Layer 13 of a small transformer language model trained on English Wikipedia (16 layers, counted from 0, width 128).
A neuron's activation on a vector x is SiLU(gate . x) times (in . x), where the dot is the dot product.
The model reads these tokens: "8" " |" " " "2" "4" " |" " " "8" " |\n" "|"

The vector x that enters this layer's MLP at each token. A number n stands for (n - 500) times 0.0074.
0 "8": 600 371 595 408 600 177 215 424 36 398 320 566 454 576 572 409 560 471 677 346 432 414 363 373 434 407 493 531 540 406 552 821 590 502 626 590 438 694 375 602 680 511 527 379 743 500 548 498 266 373 363 311 686 386 516 456 391 410 241 340 641 668 259 433 348 554 470 588 442 362 313 480 484 576 516 411 387 236 515 728 468 578 647 576 339 323 490 588 509 367 221 592 518 320 693 473 320 599 399 478 581 384 484 635 426 688 613 625 453 354 346 511 459 716 486 610 565 524 378 663 350 485 374 518 539 585 592 446
1 " |": 504 509 614 485 562 95 339 474 82 378 390 547 476 557 497 451 507 555 673 372 466 541 468 487 416 468 630 582 432 440 486 836 573 447 596 661 516 677 470 566 717 489 389 396 677 486 454 343 282 391 262 192 546 353 501 573 370 458 295 361 596 670 311 455 340 600 423 580 368 325 206 513 448 522 444 344 521 340 513 674 362 587 631 468 384 351 447 534 506 363 190 483 440 415 694 389 328 504 363 498 602 412 386 724 429 680 688 662 455 397 336 595 406 694 556 549 579 578 349 535 406 551 477 542 506 668 620 455
2 " ": 534 472 329 618 616 22 478 459 183 299 703 496 518 380 460 411 390 558 476 480 462 445 582 378 496 428 453 537 381 575 652 406 630 455 687 462 516 568 603 492 727 454 356 503 552 550 591 475 356 259 411 303 346 725 511 608 425 510 210 404 546 483 451 446 419 509 456 373 468 262 406 559 423 499 573 410 561 521 487 533 407 561 446 453 361 625 393 564 284 538 245 474 515 365 402 481 465 401 366 646 636 398 441 567 512 570 497 548 522 513 488 474 539 597 539 531 473 487 152 394 394 430 358 457 431 384 481 489
3 "2": 583 539 398 542 799 120 432 545 157 604 496 658 436 463 573 455 485 677 688 562 444 249 568 421 509 481 609 429 549 698 598 688 690 500 537 572 708 367 590 554 511 427 390 506 455 233 711 563 390 481 531 446 488 676 387 338 337 388 273 680 524 440 131 518 365 238 264 477 564 410 506 582 410 472 668 495 507 523 661 461 632 444 346 579 634 630 426 556 325 486 160 626 216 425 301 385 343 301 447 661 662 328 549 514 502 699 372 526 436 467 538 328 537 532 574 426 437 643 424 557 468 385 440 701 520 462 604 418
4 "4": 590 510 436 510 771 192 477 555 123 403 289 593 432 442 549 607 661 540 525 406 642 518 482 461 345 471 563 453 472 615 698 659 629 520 569 419 700 464 604 649 639 386 565 637 538 357 699 531 366 550 484 650 486 511 366 378 678 426 263 707 634 442 305 526 256 250 199 468 500 300 305 673 431 569 726 584 436 593 592 334 504 596 344 407 289 617 401 413 265 466 456 683 376 485 267 589 367 222 520 679 582 326 638 473 438 529 610 595 395 347 497 552 493 402 582 330 404 490 466 249 303 564 504 547 452 404 390 382
5 " |": 543 373 546 549 549 65 395 687 139 403 202 484 507 481 552 511 524 551 479 449 409 561 675 516 464 294 628 569 307 707 620 765 568 501 664 519 658 383 562 636 736 349 479 413 710 445 546 337 339 386 466 551 528 581 422 474 531 476 534 578 590 456 357 503 365 425 350 360 484 489 126 600 213 491 573 483 310 739 662 576 503 369 288 461 377 543 596 540 371 568 426 480 447 549 498 494 400 336 501 615 583 519 478 605 530 654 674 541 600 339 646 574 582 480 670 415 547 381 301 164 433 543 583 561 529 655 557 471
6 " ": 593 397 313 705 559 156 474 458 207 302 620 489 631 412 485 441 430 540 394 430 442 549 583 373 508 389 495 493 389 608 652 482 614 456 551 486 435 551 666 562 847 464 473 412 493 557 621 472 481 309 600 362 341 736 407 607 381 531 356 498 504 423 436 451 401 466 485 279 399 314 284 509 372 491 576 426 431 643 522 359 434 470 338 364 460 563 566 634 208 507 328 506 497 306 314 498 521 401 390 780 747 413 495 518 486 570 611 442 550 398 621 459 537 512 583 408 471 420 179 139 427 353 408 432 567 385 543 415
7 "8": 766 532 410 462 629 232 608 476 159 449 397 358 529 518 546 607 541 574 461 361 391 423 596 455 616 521 611 295 478 584 501 662 760 423 518 503 578 602 657 706 479 410 535 454 602 511 695 572 506 420 614 424 615 576 373 438 336 465 206 674 428 509 189 507 223 352 287 388 483 400 288 588 477 531 708 680 461 474 558 337 439 436 210 428 450 673 574 440 217 440 413 604 396 411 277 404 287 372 526 732 710 310 553 186 415 581 478 405 508 372 600 445 376 405 619 387 372 414 395 203 466 391 573 548 690 450 475 335
8 " |\n": 651 364 482 556 626 107 481 879 288 228 331 524 431 542 656 572 589 586 543 354 460 725 593 526 558 506 503 566 434 440 588 670 621 557 473 493 800 312 703 626 575 427 428 480 716 608 608 555 507 430 555 597 516 533 509 445 424 532 398 392 494 492 456 363 283 284 384 364 520 585 191 407 299 374 296 555 454 652 553 558 341 524 305 426 568 696 493 607 530 542 417 367 455 247 373 553 469 427 670 583 563 382 557 486 361 639 639 476 611 387 541 449 374 572 516 473 394 388 252 223 306 416 523 579 534 728 505 438
9 "|": 557 579 720 578 495 119 450 505 216 443 228 420 395 662 529 467 425 644 654 405 562 642 460 544 417 528 609 568 495 437 541 854 509 436 661 611 587 617 385 522 535 545 581 440 682 431 523 260 375 386 393 174 521 397 532 598 420 417 285 384 494 663 321 421 401 570 454 601 414 372 324 534 398 516 460 216 490 310 560 559 341 606 544 392 317 418 516 464 477 460 170 522 476 423 656 290 438 534 414 555 594 319 434 706 393 646 768 523 526 522 428 521 351 734 533 589 483 552 295 585 594 505 440 616 541 581 666 434

Each question shows the input weights of one neuron of the MLP. A number n stands for (n - 500) times 0.00069.

n62 gate: 467 344 568 394 584 440 571 326 368 342 538 544 389 461 492 379 561 608 415 319 429 610 332 472 500 369 498 523 560 527 377 517 569 439 522 441 429 668 426 604 406 539 454 565 563 437 435 573 554 362 426 447 453 510 508 445 426 516 481 407 544 414 680 477 462 656 480 503 295 563 412 482 361 410 543 515 675 510 442 592 421 476 587 510 336 487 567 562 505 456 476 452 487 520 597 466 683 395 487 604 532 415 448 640 438 482 346 456 580 464 515 463 546 563 632 470 582 581 550 575 490 430 572 418 622 561 609 470
n62 in: 659 408 405 459 610 611 509 506 563 494 291 509 448 419 569 541 494 427 486 575 638 645 542 555 494 474 528 572 560 422 433 487 671 591 549 534 454 508 412 604 619 622 534 439 480 548 529 341 622 551 388 422 488 470 494 611 434 477 460 427 477 491 643 605 553 534 612 392 567 480 330 437 520 374 272 550 503 537 537 534 559 389 523 538 394 347 330 294 428 673 396 559 580 355 353 563 429 529 503 593 523 399 486 461 662 557 691 451 442 546 674 464 676 280 568 556 723 380 601 489 546 405 417 506 388 468 604 492
On which token does it fire most, and how strongly? 6 " ", at about 0.33

n201 gate: 553 236 484 530 525 714 323 366 486 398 390 535 661 462 452 494 472 590 367 554 578 551 541 440 294 390 390 548 535 509 471 369 347 535 360 516 449 595 581 596 407 458 528 301 544 472 446 331 676 403 425 500 558 363 553 598 478 535 394 714 579 487 361 497 531 475 444 426 571 370 475 383 516 646 571 506 525 663 699 513 466 434 506 352 526 368 408 449 786 598 535 724 333 509 512 354 438 576 374 292 592 478 672 518 462 491 621 468 510 340 437 549 607 653 584 395 434 449 595 552 560 541 317 649 513 518 417 454
n201 in: 414 456 539 533 350 492 547 566 552 534 571 500 417 522 481 513 552 660 410 426 436 120 243 388 643 623 366 373 516 548 453 593 541 604 693 632 544 536 329 269 553 582 491 506 588 321 534 497 457 414 675 572 390 530 509 476 592 465 572 346 454 481 481 650 310 421 400 541 506 564 401 608 590 602 539 623 447 669 503 389 424 427 512 607 510 593 494 531 422 363 480 518 629 362 209 447 516 376 540 460 451 450 509 563 584 630 485 453 550 629 506 598 433 354 509 461 432 341 675 497 414 320 568 410 449 541 425 470
On which token does it fire most? 4 "4"

n192 gate: 629 661 271 308 517 455 693 584 426 456 412 470 430 319 456 381 477 581 530 329 569 480 592 547 368 493 516 473 654 494 466 267 651 374 440 636 500 497 503 448 500 764 586 517 553 523 279 536 281 718 473 416 463 661 470 516 440 232 544 395 317 754 380 503 573 467 546 500 379 330 416 493 540 634 405 403 697 424 474 570 375 392 523 459 425 542 510 389 509 424 444 523 537 546 872 587 425 543 490 526 453 624 530 552 658 540 320 510 423 470 586 574 523 349 635 533 547 576 615 764 463 487 490 557 473 503 564 611
n192 in: 672 503 588 578 402 524 321 428 569 394 525 326 520 575 452 375 488 389 422 590 444 558 657 494 488 437 581 488 596 500 558 492 503 545 621 271 461 331 677 409 403 497 470 546 591 421 602 669 491 559 377 549 530 572 576 451 726 579 364 412 464 655 539 387 429 606 559 332 371 594 530 632 473 365 685 619 413 438 535 515 406 409 405 500 430 445 395 570 411 384 536 476 589 423 413 587 402 363 435 711 659 554 515 477 678 590 509 698 575 447 390 474 651 632 515 389 592 469 561 549 545 386 363 623 475 367 422 403
On which token does it fire most? 0 "8"

n282 gate: 462 374 575 266 293 589 450 573 517 554 538 676 314 504 607 450 447 604 603 317 575 454 477 603 470 602 555 656 305 448 364 317 535 368 565 315 627 444 328 507 485 546 673 523 418 564 424 252 375 365 594 644 747 247 478 566 792 600 596 448 530 535 492 274 627 686 426 322 504 560 588 576 587 549 515 408 219 266 410 591 474 428 485 604 414 507 458 431 419 260 408 530 322 688 585 424 606 451 545 474 288 569 592 474 665 454 325 515 607 458 326 566 613 515 500 589 780 663 597 471 682 371 640 728 265 425 431 664
n282 in: 561 375 418 678 595 441 658 441 371 559 455 332 500 534 603 648 599 521 361 652 521 563 616 335 549 451 598 503 550 368 566 576 541 608 564 472 528 518 488 664 465 553 451 607 451 470 391 684 537 509 392 542 311 264 485 710 599 437 367 518 444 566 531 595 367 600 473 491 579 324 553 615 500 361 394 575 525 506 445 380 497 500 580 340 525 635 410 528 647 363 419 512 559 555 527 733 408 621 386 476 547 403 391 560 459 379 618 369 587 405 296 503 635 546 543 545 593 293 451 539 444 587 559 410 723 468 733 418
On which token does it fire most? 3 "2"

n4 gate: 370 536 479 408 455 427 460 407 544 361 607 564 534 585 365 626 328 476 461 567 556 414 465 525 587 532 561 514 401 455 450 593 569 496 627 718 597 400 531 594 608 844 549 464 458 521 486 651 461 605 496 424 403 408 507 534 504 374 546 635 652 478 373 349 652 448 535 295 719 365 788 429 493 525 566 486 560 391 486 211 410 282 434 554 587 315 415 361 668 250 484 500 592 426 592 582 482 620 388 559 491 347 678 651 279 362 462 617 707 504 743 585 567 521 598 545 782 540 647 380 408 319 313 542 391 614 635 528
n4 in: 521 524 488 564 497 601 648 598 591 466 445 509 662 561 564 627 648 391 461 661 548 485 374 400 416 630 450 457 567 573 478 446 329 596 471 500 531 465 461 521 515 442 351 565 530 464 348 426 611 575 357 529 469 518 408 435 524 525 446 467 485 515 557 587 497 467 432 309 396 592 661 418 367 627 435 600 461 584 678 382 279 359 464 715 630 544 470 399 514 709 435 685 618 371 386 451 456 449 410 387 580 515 710 614 424 615 310 664 421 590 235 585 533 324 632 586 434 538 556 468 458 376 636 533 500 540 390 583
On which token does it fire most? 5 " |"

n234 gate: 507 391 518 226 603 474 306 347 503 445 460 641 724 301 613 412 629 518 367 301 362 507 536 471 553 302 382 420 413 451 301 483 370 446 361 604 588 546 400 574 796 665 553 449 528 553 500 528 597 450 270 468 225 653 660 346 478 610 544 475 335 716 622 607 668 486 331 651 613 440 587 392 684 468 415 549 388 489 578 658 706 726 536 427 474 346 377 558 584 405 574 489 425 403 675 533 322 644 443 528 532 612 598 430 438 453 383 743 576 296 464 354 532 358 407 521 428 562 439 716 442 569 396 356 522 544 558 496
n234 in: 631 424 562 659 473 473 582 391 537 685 415 551 552 705 322 374 587 650 521 434 376 512 450 452 544 452 486 361 648 360 485 729 432 440 565 381 479 617 497 403 597 354 479 503 577 674 340 445 285 628 571 375 494 384 550 625 401 302 634 515 371 448 431 518 582 647 471 466 456 361 416 497 437 536 426 442 410 500 600 488 698 611 542 473 518 351 304 451 369 571 601 624 467 527 506 449 364 482 551 344 479 603 440 340 651 506 591 572 400 452 533 613 506 606 500 529 395 531 391 593 629 365 572 491 497 426 594 515
On which token does it fire most, and how strongly? 0 "8", at about 2.3

n38 gate: 565 348 519 557 439 462 593 450 422 569 332 664 697 454 602 407 565 225 556 513 413 434 458 638 439 477 368 533 424 383 437 297 540 474 525 458 596 427 358 458 338 686 523 377 368 510 516 481 422 536 601 583 493 399 648 487 441 527 390 378 640 703 431 435 770 641 651 570 407 622 474 625 516 461 599 411 467 520 551 614 494 559 584 739 463 341 391 411 503 556 439 510 344 636 570 470 709 422 571 629 480 385 322 563 549 588 609 743 312 624 559 582 442 552 477 596 627 618 564 478 549 467 601 510 214 407 493 638
n38 in: 316 543 662 453 435 461 619 477 442 523 539 245 606 446 753 593 585 586 397 497 598 523 506 586 314 403 508 368 497 420 360 427 535 514 548 506 465 492 497 450 535 486 387 543 346 604 609 503 466 461 438 428 598 539 578 489 511 407 598 400 352 642 557 557 508 500 637 433 506 598 454 437 471 491 374 666 392 378 522 415 450 554 523 622 488 481 477 682 370 481 569 534 528 460 417 526 380 375 639 508 518 331 466 456 652 366 517 534 514 574 585 462 418 385 720 745 483 342 606 522 546 497 665 591 597 643 540 486
On which token does it fire most, and how strongly? 3 "2", at about 0.22

n216 gate: 403 519 560 432 549 553 338 401 616 549 422 475 638 445 441 412 442 440 583 429 627 522 576 380 282 576 358 589 460 429 544 376 475 348 474 503 562 416 497 681 441 500 439 556 524 581 374 560 509 461 506 476 410 666 560 444 640 612 520 464 356 565 552 412 417 581 434 603 593 473 355 816 662 423 347 565 246 400 572 579 645 419 509 488 676 676 395 587 417 379 392 548 466 488 527 546 437 521 339 708 457 512 703 515 398 564 506 482 469 439 460 615 570 515 509 566 610 372 684 358 319 620 359 411 399 503 608 437
n216 in: 456 467 647 573 590 545 428 367 570 544 516 586 514 417 559 503 471 623 471 550 659 485 657 426 532 406 313 603 521 437 302 589 542 535 420 398 506 517 346 607 580 631 427 622 575 486 347 426 456 608 455 363 470 480 558 284 600 282 486 431 585 518 477 445 420 526 480 584 647 480 565 700 703 577 330 511 427 582 413 582 558 422 468 419 639 412 435 506 377 542 527 407 638 497 699 479 461 526 319 667 638 515 577 506 459 415 586 432 550 418 497 503 313 407 497 471 433 525 677 483 424 574 667 315 436 522 674 468
Its three highest activations, in order, are on tokens 7 "8", 0 "8", 3 "2"

n94 gate: 575 320 518 335 574 610 529 514 541 446 624 622 452 687 720 580 546 591 611 349 384 391 260 669 401 404 503 342 597 396 460 446 268 358 372 593 729 305 507 500 609 384 701 573 451 584 496 427 525 358 570 361 413 718 482 434 575 620 607 546 254 460 614 703 638 581 570 668 440 479 529 597 507 532 423 465 672 372 359 365 556 456 571 478 500 566 716 294 543 159 497 394 457 660 559 475 257 589 401 479 541 489 709 455 529 468 367 633 302 361 596 572 606 511 525 521 400 497 570 635 486 342 607 396 415 588 371 353
n94 in: 488 561 480 612 397 516 571 591 636 494 458 395 525 456 570 384 497 378 448 544 380 862 709 398 391 607 352 558 544 430 533 412 638 592 563 425 459 585 451 566 418 432 517 559 294 326 491 557 405 626 521 579 485 480 503 531 610 512 530 580 451 521 526 451 401 472 554 482 597 432 544 459 404 430 469 604 430 552 563 593 503 541 474 538 583 452 608 497 614 714 660 569 529 445 416 582 401 494 445 657 577 579 494 433 506 227 375 360 488 615 503 654 575 486 675 421 457 644 441 365 486 532 549 732 566 357 480 474
On which token does it fire most, and how strongly? 1 " |", at about 0.53

n271 gate: 372 606 583 388 452 522 479 321 579 439 973 743 446 455 476 434 600 350 669 626 615 525 636 516 257 645 364 630 403 661 529 527 475 684 412 636 418 461 564 425 246 410 317 459 611 544 346 319 536 600 184 598 479 769 512 703 589 516 598 267 512 603 681 660 493 587 607 438 571 421 289 447 540 682 635 300 391 572 397 798 409 312 548 455 603 457 524 512 665 466 365 357 617 624 430 476 521 552 556 413 564 382 488 520 659 645 532 488 622 327 484 488 592 623 795 681 536 639 632 391 444 585 201 355 400 630 638 579
n271 in: 607 379 438 485 685 529 448 558 492 503 514 312 315 420 452 380 481 373 297 567 416 384 588 452 600 386 561 516 529 654 545 554 611 346 539 554 375 481 212 544 667 442 459 477 625 600 497 420 588 337 418 528 445 283 718 555 570 420 456 432 570 452 601 506 622 397 522 503 540 503 535 548 582 402 634 555 684 342 304 497 469 395 697 568 588 697 561 317 541 578 320 728 434 563 340 401 507 690 531 550 595 541 436 334 382 551 245 494 433 506 491 424 550 356 484 522 449 361 455 491 421 430 487 452 582 473 522 466
On which token does it fire most? 2 " "

n215 gate: 367 534 429 515 485 475 818 417 500 558 447 598 320 454 503 574 539 506 485 485 533 466 464 622 521 446 354 600 405 479 407 477 694 542 500 515 518 503 509 536 426 589 479 663 303 333 454 583 503 599 550 391 549 482 670 668 570 660 376 619 449 414 409 416 423 363 622 667 592 393 470 427 421 278 515 535 570 491 539 560 297 537 494 429 677 479 518 500 435 600 551 724 666 512 509 570 403 549 431 518 500 460 512 406 307 706 500 555 271 404 536 485 431 482 464 725 706 517 540 529 530 473 579 485 341 687 607 411
n215 in: 451 362 497 430 560 700 402 509 485 312 489 453 408 626 594 322 465 545 442 593 471 609 342 520 546 462 536 596 547 551 458 536 386 572 519 425 639 483 638 477 583 521 313 417 348 672 544 378 584 523 434 449 550 514 460 666 361 400 551 440 454 468 546 558 640 537 321 607 417 489 529 427 436 421 500 367 674 361 491 393 589 343 356 544 297 421 471 421 530 667 473 463 532 497 328 447 515 651 506 437 518 681 737 370 614 442 400 322 433 616 436 405 512 451 408 440 584 544 557 413 509 401 413 424 473 481 617 429
On which token does it fire most? 5 " |"

n89 gate: 371 533 377 476 458 570 536 525 336 376 528 447 442 440 535 411 493 414 558 402 584 510 458 440 468 435 534 568 482 376 382 398 536 490 521 415 678 480 636 480 365 386 545 632 458 456 485 480 443 421 376 558 510 493 387 444 597 464 505 397 500 523 665 498 335 500 444 543 399 414 593 462 390 470 448 437 540 445 694 485 586 562 465 279 451 456 460 528 537 462 640 312 493 490 665 530 433 663 502 466 451 427 636 536 500 415 372 409 341 473 400 502 587 498 559 510 495 505 407 502 605 435 528 530 590 588 538 593
n89 in: 425 542 596 290 708 386 417 616 530 432 492 517 393 553 387 500 567 475 447 478 478 543 417 582 652 486 406 503 627 418 551 598 595 414 460 595 469 415 472 450 562 432 279 474 464 530 525 560 350 478 304 424 489 454 434 595 531 540 534 541 626 674 315 492 539 420 516 600 439 572 435 702 455 562 385 410 508 455 456 386 528 545 472 631 454 598 362 511 568 474 597 566 425 375 660 731 454 592 592 442 574 396 506 600 333 685 497 492 588 439 545 478 419 329 486 582 615 505 515 524 536 708 469 508 526 587 500 308
On which token does it fire most? 8 " |\n"

n75 gate: 490 651 510 601 441 482 554 629 453 348 381 568 634 563 558 508 360 407 477 490 724 619 535 465 428 580 546 611 596 605 594 382 464 386 528 607 421 480 666 512 464 406 399 561 394 539 580 481 430 602 590 388 485 657 438 607 515 469 479 640 423 581 538 505 427 463 495 620 579 495 404 495 397 324 495 439 575 418 372 433 461 353 406 416 536 592 480 470 544 476 502 426 655 440 597 392 521 598 525 539 396 540 492 505 500 588 500 515 598 428 535 459 517 500 554 402 557 481 476 485 605 450 390 510 428 604 419 642
n75 in: 586 571 537 578 521 405 643 691 459 535 379 587 534 386 584 552 658 360 624 519 596 563 615 568 481 540 526 654 432 563 673 515 522 484 671 417 470 384 636 354 363 434 383 708 665 495 484 553 406 487 461 403 437 430 460 456 419 421 696 534 583 497 468 701 474 513 545 585 548 421 465 516 565 546 455 526 411 433 677 409 450 431 343 366 395 529 576 495 553 436 568 468 570 532 450 486 561 478 642 508 395 457 413 469 473 433 585 516 674 487 521 438 361 527 412 550 508 456 636 505 500 492 594 492 572 610 644 629
On which token does it fire most? 8 " |\n"